Layer 8 of a small transformer language model trained on English Wikipedia (13 layers, counted from 0, width 128).
A neuron's activation on a vector x is squared ReLU(weights . x), where the dot is the dot product.

Input weights of the MLP neurons that the questions are about. A number n stands for n times 0.0017.
n104: -37 190 130 184 -38 171 197 -69 0 110 207 112 -213 -19 -27 -17 91 -62 95 -151 0 128 -100 104 -176 76 7 -199 -40 -55 -14 194 -10 74 -246 -83 -22 39 44 90 -63 178 -202 -102 -10 98 131 -78 155 -54 -51 97 -160 -89 68 52 52 0 -7 -168 14 26 134 -32 56 -47 -92 -97 77 27 -40 111 165 -23 -10 -108 -69 -85 -65 -71 -92 42 26 32 7 -226 17 -176 18 85 85 -36 -436 -21 63 -100 -41 14 119 -213 45 -10 -63 -186 -54 90 -46 10 78 -84 123 -41 18 112 25 20 -92 -106 54 178 70 -156 -65 238 62 99 -97 0
n221: 4 7 -205 133 41 47 -79 29 -133 124 18 -264 -62 92 20 -40 230 -197 0 -301 -11 -204 42 -97 -324 87 344 -90 62 -26 -53 -30 125 74 -75 206 55 -13 -119 190 24 166 -104 54 80 81 -107 272 36 -44 0 60 -67 -133 63 -7 13 -7 39 -23 117 50 -30 -122 -160 -184 -105 -278 78 -3 -105 -53 24 25 -150 328 31 -97 58 0 -144 111 -300 -17 -46 80 -4 75 32 60 -20 -29 64 -45 -251 137 160 183 88 90 -21 39 40 12 167 -107 -253 -57 45 103 44 24 148 -41 149 -113 -81 -124 41 10 -91 119 0 62 29 -76 33 90
n244: 132 -21 -32 295 156 -31 -93 21 47 72 -158 39 -32 271 207 33 -91 -38 78 -98 -65 72 60 -247 18 -192 115 -45 201 205 26 382 0 -12 -242 78 198 -151 -106 -155 35 -8 122 -94 54 35 92 65 -99 -34 12 -60 -136 -99 13 -189 -136 -55 26 84 -358 -104 57 -89 70 -128 -94 -53 194 -11 -74 -242 16 -66 115 -25 97 -19 35 28 20 252 32 83 75 -8 -108 -289 -5 -27 128 107 -93 334 225 222 -4 -13 48 -49 76 16 -37 70 -219 58 -195 -76 34 108 260 200 110 284 263 133 334 109 4 118 -140 -46 -21 -284 227 -8 83 -166
n359: -41 57 -67 -52 106 176 -21 -100 -89 62 -101 -14 99 94 71 60 156 76 140 -31 -171 -241 27 35 -63 -192 -137 -66 52 -189 23 13 266 -230 -61 202 328 61 15 -155 53 230 64 136 -220 27 68 99 4 -42 -114 -4 61 -75 44 373 -29 21 -63 99 -76 -159 -38 32 238 -92 -73 -69 23 55 -52 39 195 -152 325 -155 -21 48 -7 -33 59 -15 -84 -143 111 14 52 55 194 109 85 151 -134 15 -281 -76 144 -58 24 -251 54 -29 -112 185 38 186 0 184 125 199 -133 -95 107 195 -57 41 -12 -78 125 52 -30 -87 57 81 51 138 -124 153
n539: 142 28 -22 9 -105 192 3 114 -58 50 92 114 -72 16 -9 101 89 -75 13 21 18 -75 52 -6 32 -47 37 -213 50 70 35 174 33 297 -10 205 -88 77 59 7 -204 -34 77 37 40 85 177 159 66 -141 90 118 -17 -10 -29 66 -26 3 93 -121 58 -124 34 11 51 -104 -97 -76 78 -149 -94 127 -35 -185 24 30 206 -83 -76 59 -130 136 -30 -55 -18 -94 -142 -30 71 99 -9 -171 -83 3 171 83 15 -134 -21 -325 -108 108 -145 -342 234 161 22 -131 -52 -58 -99 230 187 90 0 200 -136 44 120 97 -40 169 0 -181 -162 -77 -7 -139
n653: -40 51 215 90 82 146 135 53 19 86 150 144 60 128 -55 -216 -7 77 -33 -103 111 -112 131 16 -88 -49 -30 -39 116 179 104 16 42 -55 -106 -115 -51 6 81 -14 -189 -148 152 112 100 -98 -111 69 54 -274 184 -107 34 -131 -22 -139 181 149 25 70 60 71 -40 147 13 32 24 0 21 86 -46 -149 89 -23 -82 -23 144 15 94 156 -171 23 -176 -48 56 -35 -77 -206 340 31 -97 -138 82 -100 -38 -250 -73 3 -144 -103 10 -74 27 -39 -20 -7 107 -61 -108 265 166 202 21 -14 16 -137 138 -113 54 -166 -90 -119 51 53 85 45 -87 -79
n700: 248 -119 -86 -67 35 85 127 30 -97 38 30 -53 48 130 113 -23 138 -122 4 -85 -12 -345 -8 -146 -127 -379 224 26 -4 -136 -164 -88 -162 112 85 59 82 -55 -115 -98 57 164 -93 -108 -195 63 64 243 28 -229 -7 15 123 -115 -195 84 189 4 60 -55 -120 -29 -113 -191 45 -179 -108 -143 47 190 52 -239 -72 105 89 215 -67 -103 144 70 85 96 70 -79 -40 25 64 -211 150 200 7 41 27 105 -79 121 10 188 -135 -56 -233 124 169 -83 145 77 -80 -135 168 -38 -57 25 200 12 -7 207 -120 -152 -27 69 52 -88 0 -224 -44 -48 27 108
n707: 217 35 59 -162 -10 -22 117 -185 16 -156 -69 -61 -118 116 60 -38 76 -19 27 -7 -61 7 214 16 -266 -82 120 71 -27 29 64 -101 -168 -83 -7 -130 221 88 215 -137 153 -31 213 119 -10 0 104 -24 224 18 115 20 -39 17 131 -30 107 7 -120 -16 -136 -177 6 -168 224 146 230 -34 0 -95 103 -101 200 69 -120 -164 84 19 48 -7 34 -68 51 49 132 -76 128 -156 11 -25 -38 -75 -371 64 165 22 54 65 -98 22 -54 -70 -62 -62 228 30 114 -20 -67 -24 -71 150 48 -60 10 66 102 94 -329 -105 21 -109 -95 -161 -24 -94 -42 -177
n715: 278 -225 -58 -37 -44 69 -84 -192 68 -148 165 -37 24 110 39 -4 251 -66 18 -110 -63 -45 85 30 -72 -162 -28 -74 46 7 26 -159 42 -17 -37 -131 -8 -13 -7 26 -88 141 -37 102 -121 214 -25 -4 -4 -87 242 149 15 -85 -170 -73 -139 -7 79 -82 141 -260 26 -58 32 183 70 188 44 20 -78 4 37 32 29 -39 171 7 -70 -90 123 185 -273 0 189 -99 -100 -14 40 3 7 120 -172 -59 -109 -38 97 37 -8 -255 -83 -124 -7 11 40 -74 76 -55 124 29 -174 -17 129 -73 -135 -222 -30 -227 -134 -72 -242 84 -84 -337 322 -55 -162 -33
n773: -25 -168 9 36 135 207 101 91 51 -38 108 18 -19 3 115 -89 -47 18 -47 -118 175 -70 -161 3 77 157 -113 -125 -107 -157 63 130 -25 150 -254 -70 -89 -81 97 264 -114 109 -138 47 104 -50 51 0 0 -251 -190 -142 -49 -85 -199 6 164 9 104 -61 57 68 -119 -147 215 3 -150 62 157 -99 -63 -17 0 19 -62 -226 119 -139 -101 -136 -28 -106 -198 -76 20 -76 -92 -44 28 154 -75 -97 114 -85 21 -183 69 36 -100 -34 22 6 -127 110 77 -196 -24 12 -94 3 -21 75 0 65 -21 -67 -47 -80 29 -3 -28 19 -39 79 171 52 -109 -65
n826: 125 -127 -8 31 -31 -49 86 465 -44 96 431 0 82 70 -57 58 -44 -81 255 -258 -248 60 60 -331 62 169 132 -78 137 164 -290 19 -12 -12 -81 248 -86 80 268 -109 -94 -89 -47 29 104 -127 -177 102 329 165 -60 -215 34 -36 50 -32 -22 -131 -154 161 -58 -121 76 -104 -133 -55 64 65 170 31 -62 48 -72 157 9 -29 51 -38 148 73 -160 127 -24 -80 -35 -148 -79 61 -167 46 125 165 -21 -39 -143 49 106 78 237 -80 -105 157 -54 48 416 -100 0 -254 4 42 118 75 67 -34 -24 -197 -128 -91 -165 -204 -100 0 -111 -29 -61 4 -273 69
n933: 40 -29 -373 -243 -229 -61 -30 68 128 -45 187 99 -72 87 166 -121 25 71 -108 46 68 20 109 -23 -43 -4 -96 -4 0 -79 0 109 -59 191 -208 -384 -83 -26 -21 -110 -80 -8 146 60 -20 -179 -61 139 -66 49 -181 217 25 151 13 -12 77 112 102 30 129 12 -7 105 121 -68 -21 126 4 -71 -266 -110 197 96 -33 4 254 -207 11 -28 112 91 -139 -151 -17 -380 -146 91 350 11 -81 -196 4 42 -170 95 74 -93 119 -371 -63 16 210 64 181 -22 95 -145 -86 65 180 96 -142 -79 -34 -73 21 -177 -152 -48 -24 -49 -203 8 -40 220 -257 -187
n963: 23 -147 -14 35 -61 -232 11 -53 18 31 -122 21 -42 7 -76 72 230 77 -4 27 -206 110 -24 125 124 15 -53 -48 26 -51 12 -71 44 -4 47 0 -41 290 77 114 -39 -115 136 266 -42 0 31 59 -168 -81 -144 88 -58 -83 -49 88 66 -36 -96 38 53 -88 -52 -180 -72 -140 -8 207 245 -184 -373 -36 -43 -105 51 -52 117 -218 -25 -37 -280 -56 -59 -134 56 -171 -129 -86 55 201 10 -161 58 -23 47 -187 76 -95 267 49 37 -106 76 244 -4 226 -388 -158 -100 221 234 68 -77 101 0 -91 48 -29 -323 0 -49 -58 139 -214 0 -41 -114 -124
n1009: 150 -228 0 58 10 -165 62 -40 -263 71 37 -79 -194 223 90 73 -54 -14 14 38 0 184 159 24 -54 18 44 -22 -55 87 -4 -171 114 28 120 -8 40 23 164 57 -17 211 56 -62 7 0 -85 169 -210 7 73 36 127 -28 -182 206 -38 -7 73 71 -39 -32 141 16 215 -307 177 -79 139 -192 -241 -229 -3 142 4 -116 62 -90 0 -114 -141 -18 100 -46 276 -123 209 -101 -53 74 -20 33 203 42 -24 177 119 27 216 168 -75 -103 -73 205 112 147 -94 46 134 111 -83 139 -148 -150 62 18 -70 -213 -108 -3 161 127 -30 -7 169 -7 -26 -245

Each question shows a token from some text and the vector x that enters the MLP there. A number n stands for n times 0.02.

" the": -11 -16 13 -11 35 -40 -25 35 -23 90 22 14 -52 54 24 -17 -3 19 -5 4 -8 9 -30 -13 61 -36 -44 -43 -184 20 -7 -28 13 -22 -23 10 -25 17 36 4 -43 24 38 -1 -41 83 48 25 -27 58 -3 12 18 47 33 -23 -7 42 -9 -5 -1 37 14 1 1 8 -21 9 -421 -2 10 -3 -28 41 -27 10 -41 8 -3 51 24 16 -14 -1 22 -6 -2 38 -15 -13 18 -41 42 15 9 7 -57 -31 -16 -16 -50 -25 -8 11 17 45 42 -36 -16 -53 -28 -22 -3 -37 31 14 -31 -22 -33 -38 -15 -54 6 -19 -34 20 -2 -4
The most active neuron and its activation: n933, at about 1.7

"ted": 13 -16 -5 -66 6 17 77 -74 2 24 97 -10 -18 -14 -9 -25 25 -45 -47 4 12 2 28 -25 13 15 16 41 -48 -30 31 -84 -23 4 -24 -20 -3 133 -75 52 -46 76 30 25 -1 39 6 -45 -5 18 -86 -42 -40 43 -42 -134 -64 -47 -26 -9 12 -3 -18 -49 13 -13 -30 -41 -232 31 6 48 -50 -19 1 -39 22 -39 52 62 23 25 17 21 5 41 -58 10 -68 -103 21 41 41 -8 54 40 -138 -59 -8 21 -48 -36 110 -20 -19 -18 -53 -41 -62 33 -18 -78 0 23 -25 -21 21 -38 47 59 -34 -19 104 5 44 -72 11 33
The most active neuron and its activation: n715, at about 1.1

"ident": -103 102 77 -32 -74 -119 15 -47 -37 75 -3 -5 44 -27 -39 -30 -36 -62 -34 43 -36 25 -32 9 63 -54 -5 -24 -41 24 13 -42 27 93 -23 -28 54 56 -25 9 -62 22 -61 -29 38 45 -45 -40 22 79 -22 -69 -10 35 9 48 -26 -78 -65 32 -25 -38 -24 53 13 -72 17 81 -60 11 -14 12 -82 -26 -22 -69 13 69 -54 153 -27 21 31 -17 -80 51 -17 -23 4 -29 76 -16 85 17 76 2 -72 -46 -49 27 19 31 -20 53 39 27 92 -49 19 -13 1 49 1 73 -25 64 53 102 7 -25 -84 -59 88 23 -33 -22 1 -23
Which of these neurons fires most? n539

"own": -22 7 82 -49 6 -65 67 -26 -4 80 -52 48 -16 -9 -30 2 33 1 -16 -5 -37 104 -3 -18 7 5 -30 -17 -59 17 22 -48 32 -30 20 -63 -5 44 46 -55 -5 -19 54 8 67 88 -1 -27 1 37 -29 20 42 62 44 -125 -29 -42 -27 84 94 -50 22 36 2 -50 -22 13 -198 -10 111 80 -64 -2 26 31 45 -4 -37 61 106 10 -52 -57 -6 -42 -17 46 2 -37 15 11 13 -14 10 -20 -30 -35 -11 -62 75 20 31 31 -23 58 50 -59 38 -11 -24 9 -103 -6 52 59 88 -9 48 -65 -73 75 33 52 44 -57 107 28
Which of these neurons fires most? n653

" South": -43 -23 84 -125 -16 -67 19 -43 -90 61 -31 -21 25 -75 -8 -48 -2 115 -41 35 -22 -8 -58 -19 59 -13 -27 38 -80 48 -8 -47 -28 -68 62 26 23 1 15 46 -32 -98 18 -31 -53 -11 52 45 -14 33 -44 77 40 -18 127 -38 -66 11 31 52 75 -1 -30 -5 -73 9 -25 6 -147 9 36 56 -118 -49 127 -17 -12 -26 -82 56 21 61 22 -34 -22 -10 2 -17 17 -43 18 44 -25 -4 -20 1 -5 29 -48 22 63 55 -16 7 11 -48 83 14 -38 0 -27 -3 25 -93 6 50 31 38 7 -81 -69 -14 90 19 6 30 31 80
Which of these neurons fires most? n359

"ing": 12 -48 -42 -3 28 -48 27 -63 42 8 16 -15 -8 19 -66 -7 -30 -24 22 -8 -28 24 9 32 -39 59 -46 -20 -9 12 -12 -30 -93 42 -35 -104 -28 25 -64 -9 -23 61 8 21 -15 37 18 -12 -40 0 -36 45 -5 18 -13 -19 36 3 -5 -25 26 18 -38 -37 96 -50 40 52 -300 -11 -10 98 -19 -15 18 -15 27 -6 23 94 -32 27 8 23 -20 -4 -96 104 4 -16 -66 54 97 15 77 8 -56 -16 -77 10 8 4 28 6 -5 -80 26 -59 -94 64 -48 -8 -9 -36 -10 -6 -48 -36 15 -60 -1 15 124 -35 36 -61 -5 28
The three highest activations, in order: n933, n715, n773

",": -31 -33 -26 -9 -70 -5 -2 21 5 -8 -62 23 74 25 38 48 -45 -21 -35 -65 -4 44 -57 34 -38 48 -85 -16 -12 -17 -54 -71 -14 15 -41 -10 22 37 -38 19 11 15 -35 18 -17 8 -27 5 -32 -24 51 -30 35 12 -27 -139 -38 -90 -20 -31 49 -18 -33 19 23 -5 3 -3 -226 12 102 77 -115 -42 -72 78 89 -28 -27 109 16 -4 -49 45 -1 -16 -29 2 23 27 72 5 18 -44 15 -36 -13 54 -24 114 -1 -6 -13 -22 -54 17 -3 -49 -20 -16 42 27 15 28 41 -8 -19 43 -19 -97 -38 -6 60 25 -3 -20 -52 177
Which of these neurons fires most? n221

"anc": -7 -51 115 61 32 -43 30 34 -51 74 75 23 19 -6 -113 -35 -34 -64 7 22 71 21 51 23 -35 57 -31 70 -57 -71 41 -108 42 45 55 -45 59 -19 -16 42 58 -7 19 -13 -48 3 31 -40 16 34 45 -56 -20 68 -103 -71 -66 -42 -37 -21 -23 46 5 9 -29 33 58 -13 83 70 34 57 -27 35 19 -39 -27 70 -21 -14 14 50 53 64 26 -19 62 -62 -54 -32 33 25 22 -8 60 65 -105 1 -38 71 36 58 25 52 22 3 -14 -26 -67 34 -36 25 -21 -14 4 18 -75 47 2 104 -32 -75 125 -6 95 -13 41 86
The most active neuron and its activation: n1009, at about 2.5